Layer 7 of a small transformer language model trained on English Wikipedia (11 layers, counted from 0, width 96). Numbers have three digits each and are written without spaces.
A neuron's activation on a vector x is SiLU(gate . x) times (in . x), where the dot is the dot product.
The model reads these tokens: " b" "et" "we" "en" " the" " M" "un" "ich" "–" "B" "uch" "l" "o" "e" " " "ra" "il" "way" " and" " the" " B" "ob" "ing" "en" "–" "L" "and" "s" "ber" "g" " a" "m"

The vector x that enters this layer's MLP at each token. A number n stands for (n - 500) times 0.0068.
0 " b": 394776595570634380443649640598406608384386495601550322538591572341233498678532434313382458586328332367522527399418490316808574435401539386532382572619419733354609492548380451351548687424695671530453496456405465375483594549427570499565687698394587523400459625448417682746439582468356447406
1 "et": 431512584447507263461511537527340537499622543606433349464583399404310417643362530477416664386458470623646261481424512395373499519549777513499431812374656531745511519456548624211616490443495400694414608648485697219512506578450740557557620595425576647474446447656472668467567531708591688344
2 "we": 522353463773535508390504747490624495290607442418374249481454500490259474741383513361391499453537395361805473306256688429461421653381480391654496752305443513517424363600395651526708446437627487613592665393487694503444453429631518440506601519551216598519433637557416475590576343442410711485
3 "en": 337588527438701232467417541621393440437398440621522478543539468440310422598460331469298500406594286425675523542300458352629407550294668327356498757616406557379503581491593550464640542290661611612801469405551419428661543429534538586590718721526468616447398514466466461293412511412473634496
4 " the": 404641667413545374548280556573189616462444589677644510446610475245311499745512456328422368558357361491675544357343437389714501486429681358483457573550412638369664549555426356314577585441590490703690519386507373495678464460459586548549596622454510602499473528497464568602482595372271827449
5 " M": 328639689214555422699395526593491646409499715556391653498231589369281512531434484551311544364482305492761536459368382412641477407388589609545444748507625606487526422429413468219612565464664374382470732522514436415567445593453393581506549522642342388494685490763556579646395443421643630528
6 "un": 593584583327562367535551336532620577485499433531546728377544514469509485910519383515445610318707494484680425392367544430672655326392633831544396624536497425553560407574603540370574575239470306260723665518442497483482328638570461596373410474573534632369674545734526564582508431510558609625
7 "ich": 521544529328544492466423576513609382370476464661438638603668439291233514842427373541604557415435386675616428286534347345532455315302591773476351446235473521556673594461576396559614512562566424438720579439419468283511288497618542579473633522475461641430638494520540201680500633521547733422
8 "–": 272437552417513409514432384561610351369529475785583607684522563342320374591361265516526517558427292532642266235454426446563410394536585609367296653261642640390556430404683453455509652449483429545562682600548426505551340446631506657547494737591408478474614451610666614640350266519711429567
9 "B": 341507722356559418480405503420605485511477607578647639481359582367361509483549349360391789423431412377621397439473347426618417404499707713614397681464553513352582573412478476307521596466577396198617627552393428408629555667355287616604618718495541385538703501615545509703408461575731686377
10 "uch": 574647691356545366451607483583582390625407400785417403256383274304434569644464402561483774483605509559680458339414453329442612477546560488453546479300468499585736368404781349410532563599517461564626629480373656564504384723555470681495638625463440438587515612763460506744346726602562561640
11 "l": 385416572350676496553597551562588431557495416556568484542322641459337453566396420534601775565581400401519338434401567414521462511528533375667349640284760474728610272378509262349367552482672391605672681636522635623457313683351520642435636592508323592527614465684301395591308488415568743504
12 "o": 518515555424525446276545541410620319594549415703609602506508533479442478600490634674385549453524335613733463232582548631548490459487647615604380621306586316421630405437492347498473709650564404364711595550462596642640380772439769461296528645440277658452472517593393454659519421377486774505
13 "e": 404524438487616423358468660307584377408539666582523424497426460398428463594469372669350511602466400634859515283535402521692387457182631481510505489427578471454479466541465406436567623657459423379898518600446483527534261595693563569422579655397317679422455602467615369690472409479827539407
14 " ": 269521462473428507463512573465583347438529681878578648583432445518486301594585267545489541576435320608826513208448552521552418480312639540431438599401640589481577414686498503310543624488695427578551424693500456432568383462647468707454531720489548483500494461470652381783361410652348559448
15 "ra": 494366465543527436538490724554392276582468575502496535614409555418573327622551335329271696558641274497678477370539682372470623489263632656691546583490583377526473394663495518320405678566473446375676509495395326586539622362371684785591602600453548474268508550653654532643532272423350489477
16 "il": 407495353433571451678445480441548306412420735714312443519456405315412446627523236501316523370658340523644463259604496428464458432341724276476616382638490437601576499595486535306421350672388430414647392484409492435349494589650670494665614630390612669390640330403524405401350467620332687428
17 "way": 409460410612707399425322484724465317380435535595334382562361416452315552649367188341313428580495472492625559373570600297403407382286607315385451670346489358427474533458372602370494560549401327512645509619344531481554668473644578831585582544468513691494601406644320464554379498645295585467
18 " and": 294234504648581393400453481555327338532334391702289606741475521311429512599472358441375432468431288544763557595486438348548382501427535517627460744500574507339560454452463538235527637479529655543746501428611367447558579534429565780570528678468606657495439752494337618494422436354637653482
19 " the": 409427717447526400529202419496220602451407610680585631509492441233355550630529458381396352536539343393706572369346486398713501587508587355606474613563548488447705500606428327253575479468454581721788439336478419613698334562416586506652523566540538489450490574454367604610420563315456734452
20 " B": 314491752287457438612461440458618634438516682556507662485376595327216674484625336382409668458532313360716499455495274355632474489435592749554449652610671503436564560391401496250629533360589471337584685623473374464615476604395429522519596598554436332586784483615473549569423475604758581380
21 "ob": 554622774495614284572469663682305446380466406578466607525651426236243662718575383552485756505594411458661408472476412428417542547505595728622404573398502417634606392388643544407536492460464498380675628520382604650399429664483497662485554569445368455451595520822523474762280624666688410482
22 "ing": 447575712418695357432446518413570341240522670487222443436568402414281450630457190650473603567546480447707389442635556501505418378456570368452499555318604598505726474405384578375469420385521452580977595581601638505481380651431421535624633489553423504574589491637461405660313533461639606666
23 "en": 346469506557541332324420466573483518394453473347412833463504467388376384588532336559330566713723450548517291436365465496580357479412530612463578524373657553484619520491479364348611595325531503427969592433581439585616308637652691735545649519487338534489468628713514426744399477464700611576
24 "–": 335370549514431365546409428626504439427474537737565652796470597351339388549394240450512501580434313558645240152489477426631386465488576634427411738264667653430520477391708574435535625372473516480599700477543401575520303547606554618594464679548490417410601517586596563587369257469722496602
25 "L": 374526579531527382533430559569472640469427547703511625550286594384573542332503458375403755496577387422606365372361662394607379402441651591656390819476637569535499524438552466333564591503548542166684527653481375440640388711332356553450583702464498369314678488658415479590316444510509771523
26 "and": 543704422321500512537539452445435550590430654459579583435518497222328630464612268511520558392540422539665707237449594470381402497447568462465406667351511514574498464488721230344524440469532352306869651468352467610438435861684561623526652672555506591512564601665283499529448567547568450294
27 "s": 544397561539463365310423457675558656340417665463478459562562314220318405417511266439333749529461405635557494285579567523480377395491481607446272678285577414737496391369464368419538552469558436590905598611611435565332503413643498662558540567490523588371575650567355485723682461472672535522
28 "ber": 459519530771629576415423494723519589245605585553666801499546552408320351577452271316518654589324509389831359363478436518666428441509505583622483585169410556564740470474628687417571561341436365464577517325399475606307304665662558651503614680390509435531538597478481363653627374602706555493
29 "g": 336458414477514400376453602556424550371556655409543705500322575366333475643539308627411529593565441481524431277548503322571283420314563530473464578121412488609725575490551567438591610378494474498846388494386420475353388624580618620527560575490491395529543649543508336823359519351863662491
30 " a": 393547586342495389467422535483539487455436561833582428547461410452204380593352335460434421560492229458654630450409565455533529421434655491380579481330744632603676490810499316433422768365448474524799323628276411516426427567528487587770574443527557426481552520577463414538402383443681619533
31 "m": 388389364427535494553407490543507515517440244456410656459446428481394427491496284606282602425452198574656655278475336411369479520413639394882517584569461444609640521622496497232537578415539386319448465469444532613604438285482477687655611289503294573372389456617463532778271505460527446392

Each question shows the input weights of one neuron of the MLP. A number n stands for (n - 500) times 0.0027.

n214 gate: 437409402381621787480527425351551583718240373506218490474695619465534456415490568524547533517542523718439490507605552605623490392621473222608477532616547584464621670624445350470414531621373538604497320638329393567359401382477500652503680558487286412460510615554688510387510480510411350513
n214 in: 476391479389431415710368736410390441365646626405763449565432247470522472447365453596542622514586388438563385521624640479324573369606557453839567466473394387382196437651338609388467628486430557451624598363500444591363462503382740390676515400385510278581500390487428591526622353448500507341
On which three tokens does it fire most, strongest first? 31 "m", 16 "il", 15 "ra"

n144 gate: 646563672406596513596600485649363572376525421561374524521586503360597265426487658487459465427386462466443406279562445535439444395540490448465456579533627624400285459270733598582638699446230500295311378432462437657513497522456422551591394529736469478541500494509584474438419446454611340583
n144 in: 436572441383427444453402657549359454546540497611550437614623500411554472670560539607678673671467420460677509438487415603424641552557405393410435581401622578472431367490570527611476532460543585528457352579494649608410397482825534482462271607540404509429297387509628477506627717631464456781
It fires most on token 8 "–"

n29 gate: 494659420594470497571494524350577464434391627618357474651659524600413448546469380392558370292438518512422355549627479571540307384408357573426412441415641482311453500581653684597471435521349438482554545435549564545506395444557446382441465685445746414442545703549563727429621384554440444304
n29 in: 633472412706714622585596493349528466401365557305674674621584558336407339313260353602472614740629538383408545344356554675475579551530553597626562708738577633558459739557329463434540458615533585576667545374462587614601449507277552572582368454593517395417473384592510356454553465401575387535
Its two highest activations, in order, are on tokens 24 "–", 28 "ber"

n183 gate: 670559518409397515489554570384526476489500635342441469521517511458636419476458443473493535461536441485506485472559549364665293521506536590303530551441511489506523646431520466459485391522647500421624500485467389558478412472569461461560429595478470410443398524494552509502418557500609460531
n183 in: 595583563605475526421526439405526423503454684357464535392470541580556393513521415376357448560604570518579438539286404516529364447414455523356565382613348435636505580447513525482505558412695429323520508523516497492550462429526590480473514505603378327329472487532618608376450495694587429550
On which three tokens does it fire most, strongest first? 23 "en", 13 "e", 20 " B"

n314 gate: 415531306417607565438387448517494641643497554530570521489319382551489497562372610594649453447426378511354528472480465362566417473628463527638386489433559579390356358457560514372508554536441432609599428596411634372553593568655686508363512418506422534436382393400720457505517650634566387475
n314 in: 534556535278623589514532602505548418466463673451564477591280371459486532573484570497580529363432417492401710428544576481593421461544497515341551660510451667563503356448338471436614511489390375567487495518524513588564435435519662533448449505380471589599351489424537356500642679529461373591
On which three tokens does it fire most, strongest first? 13 "e", 14 " ", 7 "ich"

n44 gate: 643425401586612420436516473518512468477570482591453559446493578487665514517410475593477672512379442484462523563612438507560590569393588484467449586518616481599450523510502452670536636563426512615505300521413413505472443420692433553546461569491579549540441420396590478539445712447436476458
n44 in: 474448500477495586434510589380361459559399528427477488530490482590284422434482555458617479607578355700473637453584427414346479495490616423351420495462442539528510482457601379479453759510412553469554565553425401564526673520364446473426303497634311542601472490512549492507434326503551366505
It fires most on token 13 "e"

n153 gate: 359462544548532464534507487417520487524476491400659455474564550489376453440419487410509550655420573483395419562509399373435467446418367557538476598432520442539489557391432562586540549485556500465582579416527692371496612614498480452699451628553509409520399449485528546496509632584459491489
n153 in: 551584530539368475425413428529641524498439472538360641726374512436608490617450576475527515311490434638533639483556524480528432490457577486505615540601532488357502415515575476471563395681479408490476490541439439680660378536381563590500492339580495510419569530509498439537495388430510570394
Its two highest activations, in order, are on tokens 9 "B", 20 " B"

n61 gate: 410697521517563648616465526619597613480515653440506432426435523300488400429655607440500582477640541381397439456674440583293523543454527523473430684596648700396506582422446523485425390494420634644615564477606474605535520374613686653476426583436392612389440538492676360319431535535471426580
n61 in: 531581425398478639590350321647552577373392544642534616494464540434482538340474511544419318486514480633579600529449531572500474643475550605336729503503561584537522563553476659566465357514509488408367426338509446577658508587608335459415850512623574670592570564530517479546518454556393410422
On which three tokens does it fire most, strongest first? 16 "il", 3 "en", 26 "and"

n147 gate: 620758370779657395539607347407458348469545557426333406564665531564668265288429430525573382653568573476662600517478616689482755302463518490398285551547539584448395330500511375593632504486669627503257375510357462407371476466521479348457588627445642598500510560493616738314507510476500521423
n147 in: 512830496699524293554459232881690211435561591448348464628393293575525450521483643337512488372780656662496329521333712628869760299412207571318484277536649471565524508538601412431566375442552663455415377528537290414558403468573618484517504379520557446459520430353714675615450467585560542595
Its two highest activations, in order, are on tokens 0 " b", 26 "and"

n296 gate: 506646491437346570527606367543383589440520331447384425520514560497524614294276486450465480410466639489398633526506418561453526417554550436731593663503327480466689448676545517523674497549503671433529540670517459471512412545460618294503534471480326591512443471563449581255381509454380547547
n296 in: 531632364613416316556643527395503582646449463413500560523523725513610462479511690409355627759557534490202706459755389597415449476406627344451631453453664427520712421726571296593510588486609560545429589578500655370753368473459521405592729490486328483521618458549588682422338493585517573573
On which token does it fire most, and how strongly? 31 "m", at about 2.3

n185 gate: 772444506457424363475518567583431423448626497449233566566548454521564484384456338658572408481539342543450515593577424441693537585421547491522540416446459272472500654583459587540491342550487522500326491409354543448444424542448321397290546531528392431760385494477592613430342605415196336456
n185 in: 338594455385380490539532538608558510465369612506474692475407513426566305458428724464494423571578317487393663674614513406579675528396454444594571469469364348551400417503365491490659448413388441497728532330584619647303528462411385341259612467628516425558371416412510787584530484453440431296
On which token does it fire most, and how strongly? 7 "ich", at about 1

n320 gate: 541522502501502489465486527517492466502506427515494444513473502504488524516510524561509475549502508527481501475528507462536504440461484519503486469495526489524464551484517513487492497499463511471516517474521468457574463535538504498493544483510519506522532516466494510520524486479495467477
n320 in: 483557468485516525470486518504496497466498456542487523503511496554514478504455485530503480543489501503431494438537495487532523444464496474488473506462512520510454492497497494493544492501532479544478509474526455479531494536494521509484521496529469460503521532496497507545464465504514511445
It fires most on token 7 "ich"

n240 gate: 493562507555544528405517510633430620500284413380300264557537463610603611230553533458770325379379679411539531524511449336514476517742542320667548540221782535360544431458829436610530581656343482718446493574434611442462578419661394520380500605538438472528486577608435547555535410554385500396
n240 in: 240669465401474481302614489534353398447747359389684566623489666673520303453519441410535637442392611390667683477357777620527185444582418341423611489500399508647578809661504396835504465554706469577598584444669489542477417582674473547575835539595443407347564434572379421403387722568538481485
Its two highest activations, in order, are on tokens 2 "we", 11 "l"

n56 gate: 380695620564368497505441410596511687473616442610486570390424583565467563473525526473454589451337508513366489194632579456519358667474511474492470571482527437436432546547550729543557412451471536497415551463281478532476455471575530392447452440460400505268368576472559469391483589458598577538
n56 in: 523458497568517332660538457567401544468441382454452486362670529683540596657403483503801527446332461494559541274469570530527512646474476560524464500560452670570517435454692543530542313518481551426409550576426461550760596558677314494512619422527693512637570713463567398567606580468547621428
On which three tokens does it fire most, strongest first? 28 "ber", 2 "we", 24 "–"

n333 gate: 607677516476397528365632425479382463603432317359676497437542515467354291396591485412435528531503546415418568420597473718528583673548717327382627350339497714506488518288471566580609491413598299404491577467324460561391415563359629421579598591599531516429430616520403571410519522500627544656
n333 in: 500503546272515543540679404539506451370369467470561482292530582476670175522484473466266604568500518303503421466497365540227555539476453403441402461465664512524401497393459434552413556537429475288548656464518439664445407548512570541443422472473537296393536234500542405517287479452368463386
It fires most on token 26 "and"

n117 gate: 492531558504600578525565654416484425544582427483523485367412544569530492537488597614453496548500590532542460481490483545500467430545537411469487425498469436490641492492581504404487622529577414423451423487456629477463460553496513582496435531617538551527530488443500428585384381498568357556
n117 in: 494548576502510544534512635387436347516516421419601475442383570500596512500524529625428534566535510553543421546492498498520335414587538490456490519469518482437485457526553500474462514548582446407539453382516577435349455583526490462467333562609458576554490478384537486506395415473582422568
On which three tokens does it fire most, strongest first? 13 "e", 12 "o", 29 "g"

n129 gate: 578510590487341477399415474451416585314510609484517494529494562433500553352480449487433543706299543375282431659686516597595345640303601641490493612494332317523284470432612523602453513513647625603448711244523590569303380429441549500293556436355659353669601544622441634428524490673383581400
n129 in: 586345426309631744443247394597539642693395585575342659459483528588504659472703554643535524135500360566533545307409336309575576503544643574447588480628631630483469507572669555514470439465511347493476374531686633514475627538736531583410574425591444535461531500132597460559504605541572464662
It fires most on token 20 " B"

n161 gate: 514568460585307360279695500574327256310372265469275552535279472648511331427438693482615401342486422475554383378493500525460387801531394503367514559627431443518392546328460594550459507432474536640454326577325525372561616399337791514434444598379375374411549399436574381353460753588507362518
n161 in: 601599561609348332366758544243454455619534595427580485515280567544193546458412504234470398485688681519410353364406548542461665548629612700435477529456408489593272760446430507572399481288360538742437508282424602376667448592271620446612388558636387626508407439418481512365361651507708343268
On which token does it fire most, and how strongly? 1 "et", at about 9.4

n364 gate: 268618561604316375594673543638638613600367432423443610537540469546467548581290521439637528583435471412394667430517571311477629512596620390583646435500529414494423491588533491725373416385577455455522370376710351535443662354462298590298503413579335561519494490494434348631588681403444400529
n364 in: 607475596594407684429236544687649267600633395361598645452463559456511369732461595646334612472568420309540503651485548680400566445524486483542633497480642680417524392424691466528430678489478400679465451586605423479567679418601552397417681461643577578405339543782389176576479384517538432306
On which token does it fire most, and how strongly? 31 "m", at about 3.6

n383 gate: 449514418417561582423524262596571538519610482303397419387573511510497503698594568486462330592468451599474559616466384388555535410545735547473370316406459407505495597644667453532492390527586544408471508558454503511378489318602376510478494462522362421335418508513601393538483635566532404516
n383 in: 352316600592385715408735491601515423592488523503488526471582352428460439509524567472464482410318392447386521500644400491429443583245463529542563584300546606545468632244562567410537549518462454301541446400593464512473512523399461526543570628482557455506524533449814634418500542689706488561
On which token does it fire most, and how strongly? 7 "ich", at about 5.1

n112 gate: 445591473625399494446520551500420549543287608494389463466460506548509468461512497396647247623366424448297631380384463388419584606563506624468491514528562585746491526479413446576383387562379396503537424394300699456562371314686465467434438458553614503392451388492402561599548535650595518698
n112 in: 443406432378440549533593368392513410551458513534396509528406315677298428270457525694312455597576429478641410561335620728573375329661675568373506531509409406621689516530530469548534556506729599600551529456445413452740427468612593672331493493349658695574576562488560426403583400398516395380
Its two highest activations, in order, are on tokens 30 " a", 21 "ob"

n163 gate: 392628482409512437542553419442533559377338377523432671595463488637500548629542446554393488524474432512399406488423448763318559424413660660467627365723551563553471518409439491494379488696635518559596299378429719468396459416544415441479416488674441419533523587643512371375551530503372596345
n163 in: 355580609475581590587519693660516437638462611361659426410552506448471561626639586568471440334469484368403471140507525433419617666453367568494395481469204481519512560516382577481424403481345516589503408519452510557500681472661430615451742380633405548283509465521481272557679427472478439654
Its two highest activations, in order, are on tokens 7 "ich", 16 "il"

n111 gate: 637553620346419573423605468699423670523536484298490637587462588478734370359466535524696359507584484497314720311572545497419493688597470462497203545513510610206548454473375458405522557483626530490425592458536576421547562494503668434578608681493573617431400497725493630484730510649487466314
n111 in: 592472510572585395394462530688448297329603564503462587221581575373454517570521584567556407333398697545441683399363486469450431449558525460427555691650451399455284507440500561645385458403548415535333659527559399748465548361181607536489624637673341542368575356346421496458160555459599662441
It fires most on token 4 " the"

n83 gate: 358553517526371566453289404351325429603353471446411225529471513478513510357423487443681581635350601471350575303394638421413636487465423484398575402554556381400388650402476602523450630520410273388342582346526500415589465510487350615547611470591781602588609556407287575488570471574278633523
n83 in: 304282631530261389248364511523250447519280371422637551374496613317586669469453485601262310706400782583540223515504522573816496552396558511615515378504542431805530663473304367473308415439649411420342424425511363322393586448511413507508492535454500527416395319511436698486477656556608577680
On which token does it fire most, and how strongly? 4 " the", at about 2.2

n19 gate: 491406263531586582573621515602345481515681479281572316436564599648455573366500730545626509494690459481425459359405586623378326642577583282629478467548554528550457603561603552381410596560613452399457366540421491322421691454584438464635576586597419535588435693542525520432410516599466742456
n19 in: 500553413280500314420507471619489660578212321540526536288522794500419405466443678420935631409684564426475642349382415458592448422416473554477718383290625580563236436369454401609504546417432220541493489309481364321651570559548339479427464511500357807508489584404507531557638383367448508587
Its two highest activations, in order, are on tokens 11 "l", 2 "we"

n304 gate: 397493425574478378362461626417580522461465560430331715668654402538515423427427498601493552448476549510377552299562466495538495408589543526537683411464558527632476544464482502525453616545594409517573493422383331522485483505517461500467312417431431483428512568432488472626634483446432445632
n304 in: 432434539443551426553497505397555584505367511497530471601428619629570293442556262338409574514449582373516342566597586655511538634529520513555577633439337517438447560478559401546500489634567469412786511575516566448470470668619391549441399583565434318530385564503584304541464421473546422508
It fires most on token 23 "en"

n46 gate: 497582564487482341508414613484431534412581515319595581505477281475597553463484620428365324445474392466412353645659405410346594428423358416619542464332319540708521558535530449424457484474514476497513521405524526374601603598461455400508486479545516319476454428495433566428613471575448492550
n46 in: 532530243745524623533581423586612368553516571566500359568521497471366462536472374483565592476447459613624608397551553541594602540566500440522367463505700465452495443517405373594595506576471370728380376352440557527364524463645554485528466555619489596524665497600532432441486476393489450358
On which token does it fire most, and how strongly? 25 "L", at about 1.2

n317 gate: 354663488567483548488617641555464479456568443532420474649403500554746530512620549449649479500483326278584682488583569518669392451592587417467562574511536539342560556330515488338615506544559533660512415497627648638554526503503568472518366563709594348630384527466517540456261586477265425518
n317 in: 392556447587576472443583445294519590482655331394297542539557411704794390814516563341462379641381512525592516306438427365554417564463405419456338651479576444371485497590561630581705402516635563550472553521481375249516586457485469603503418535497534635378476500471485678541580572420521446500
Its two highest activations, in order, are on tokens 0 " b", 18 " and"

n120 gate: 441571498387565567600468454430522430525513492583369558594407549545610565537509606439444634610510474610545477479518605630542468557550458405552496602556537537460554519370507477602527635472545428616576447399541637487511519483528558539478466406410432468564557545599591504448500374365565533366
n120 in: 472576453466495495707469444433476640431246548505500578447535464538551595402590374527458547471686471544453373727402582524481477469485330490426487543467374392523406542602430330464659452521390442456528536469513518446487538454521671569604442585503568492490451484673688443439537651439405548350
It fires most on token 23 "en"

n58 gate: 465393539423354383457628428337555522605539622522316472491500427460467513523539650290373449519484358340518352500443314484401484554374372584611481509649513536455352580583480513542300622523589362581392638604649348481321532264398311243367422503584368370455522595317700436455526519665623438513
n58 in: 387493496433528579638649472507435571496390548462582658389507447521540349485478617667647582665538710701378667639381779273442496423385547710471529490214522169429573671691287528443503285418492664479704578469292582592421609472535493578537624409429561432571647309463447559487431621416384456291
It fires most on token 24 "–"

n355 gate: 506832451656576545493459440386490525443474391431358593500643608661612387523578469422597388600506606605573577452664403503589430525353254630594590512506494684598513465625747747519451778561537523735639423431542455455552409362634672345434524513449452364455481360500513350539569449481453591532
n355 in: 586436470633457669503566716364446580424387526705614565520578321381317382527456536503429714476667460517484400356318457544459567375451476193530520507671541335570477286331466409764398592450202500597464427533362560433507563497543323401586578640440587561581421741433487451387575520404546657473
Its two highest activations, in order, are on tokens 28 "ber", 13 "e"

n82 gate: 519621537486291475543594341483514578627589541625309524568666367414589525340594516537387430334555634497561419376468440514500492464582394495500343497560423475422631497434431508405436554615713331486552480467525534416410470511575441601440716554405531288531538347336682448474460531544585594404
n82 in: 508497315543537500474489539517436298576506730550348500567492554470482428611526630433612546540397583381470531620616220486441438472478573459445368633500584382435525509432432444551345596578485418440517315671371431412437469534307543383406718558489646497640531679554449536608664526534441555598
It fires most on token 9 "B"

n226 gate: 497377596526515552510532521441525496501477485501529442493485426352503496403485514546460514425555537540532514527440509489405481493431483537510410509528501431512572539515536480470547471541431433481528490485505481503573539489526500526508453475452579485529560485500450524496519527388551497501
n226 in: 536479404488509447472546467555529502503610447543524456540465448548483418534440485389494500477467488563621536495617466578480517571518532453491502497531511576537547530433436527517491577505430497423546505436506476426396476462468521478551615555461427566508567532529519426510458533512595495527
It fires most on token 27 "s"

n94 gate: 622597427461742461500634606393539634589629552599539428599515491552698618631469703528615315572421368414408467551619521421574446524330629517433569544659479603651646656633491558662594497452742644569370458456476557318331462368625485443466544521545392503572638533437426463508491530600527421400
n94 in: 516661355570648419683570370470372672691480474448483403406587517378383581320361574262493447523542510470602700363479556608432347261422408529527570419416385487629419453452613594430497527460712582584533257693440728367550589630417424408352447402633420460447487541250372732585408497470503612513
It fires most on token 0 " b"

n334 gate: 447583422416450647527378462447537574548493535425478533533559672621425363451394353663510616473384473605604524439429573412542546329566438495429505465460358459493583575572495587459535507498454364541593558486536624493515379387613676546463592443623560434481623449530665457470465493486526375488
n334 in: 392629508473539681470444359566511590497396562471446523484300503528368492533383461685573655567476505553520425497377518443558588382560440539433556414410459505426424593701478414572648372492633443640376471513747492441554437333455540520599446435583559470613448573378500503409514430389295424497
It fires most on token 14 " "

n6 gate: 473566357375686594448619620595582446568422483526416413386622343497284358421619625482533485527541344467546554705531573500678482577491543364533518349671388554568576515596522652515414439503484423669441551424512548395316547400509530560562560714782704536470471476446556456370491539532583567709
n6 in: 645426568307472677549440631620703547783497475686436512398528327657457523461662506565359519487397484431430605382470341429516434522394529601429573506368490555525478548336513686446549484593594617522648589594647679418259513263506592446526698461392506471484281481446572262407572525397541506478
Its two highest activations, in order, are on tokens 3 "en", 16 "il"

n219 gate: 691443576398558585532568411562756528426313297512462407451567423536513427564634615430516354582552406562378419397337365506506640601561529382714459397566358396590665572384301397575521446553345662403472491448500469575371528421764534479522665697559612532487620326497525331377558538546564605557
n219 in: 427519636596513455526522566595325353528702397572448531512450449339477451650500646487397292439456420694610545571554487351411516481400398553316416241546532558433365506655523606558506719413622457371361551692345558593642664503379356540576608304513510766461591552533516533657612644456506428642
It fires most on token 7 "ich"

n149 gate: 586618209540543647443494576515375445531509476440503288449404485602306566544301542652512506478352571488568423488351458293516599549633509341484531611557525556469352627357631449534423570624365481656421386506466444734397607291509596444503461632351602566491391406485387555322405453534387431312
n149 in: 588482691500489525438514497546399571574592476708346383483389387545493630438747752416493472443294586514578379697630549349679422511455292507518696434452486342496611187353485503383459784593579613425416390497607529681698272639518546578372568779436618626339542439473549519527372325465370438662
It fires most on token 0 " b"

n366 gate: 475415467639482545451303421671385610525456354289618528325507387436526522361463464365456489493626673562489207511542428783481650533385617567459655625727552685533461496334307514408356676644457421725511394471467448471526486291551474158629741474261515474445724589413576611541677699493663500571
n366 in: 455334447515364371565556625493489578470650569456391326522566452659604360603546464630613668455324451615443522428328610694542310559676638486356376551264652239526529391346677613575511584436536546485659590570636293653693482390466571422442671615845451663598692599468467754493784695496529237500
Its two highest activations, in order, are on tokens 27 "s", 1 "et"

n370 gate: 579619592445519603620541527516531516438541503401483423545537372500489553508559428430561530467495607726401516475471659356340350489460696505494398436588567575427484420528517519722539447569523447544622703546445379429589640532527505450336538511333401500684565628656478411544584527641667640616
n370 in: 466551513342625562616458402552650466529516623358386620420495424313557524549411426570535503527536537531333474590447586390573563461549446587580487461387621471513575434554511627495591505612441454537385632521532442677532427526558500407334595363487233455465620500603641492537508420440654346468
On which token does it fire most, and how strongly? 21 "ob", at about 7.6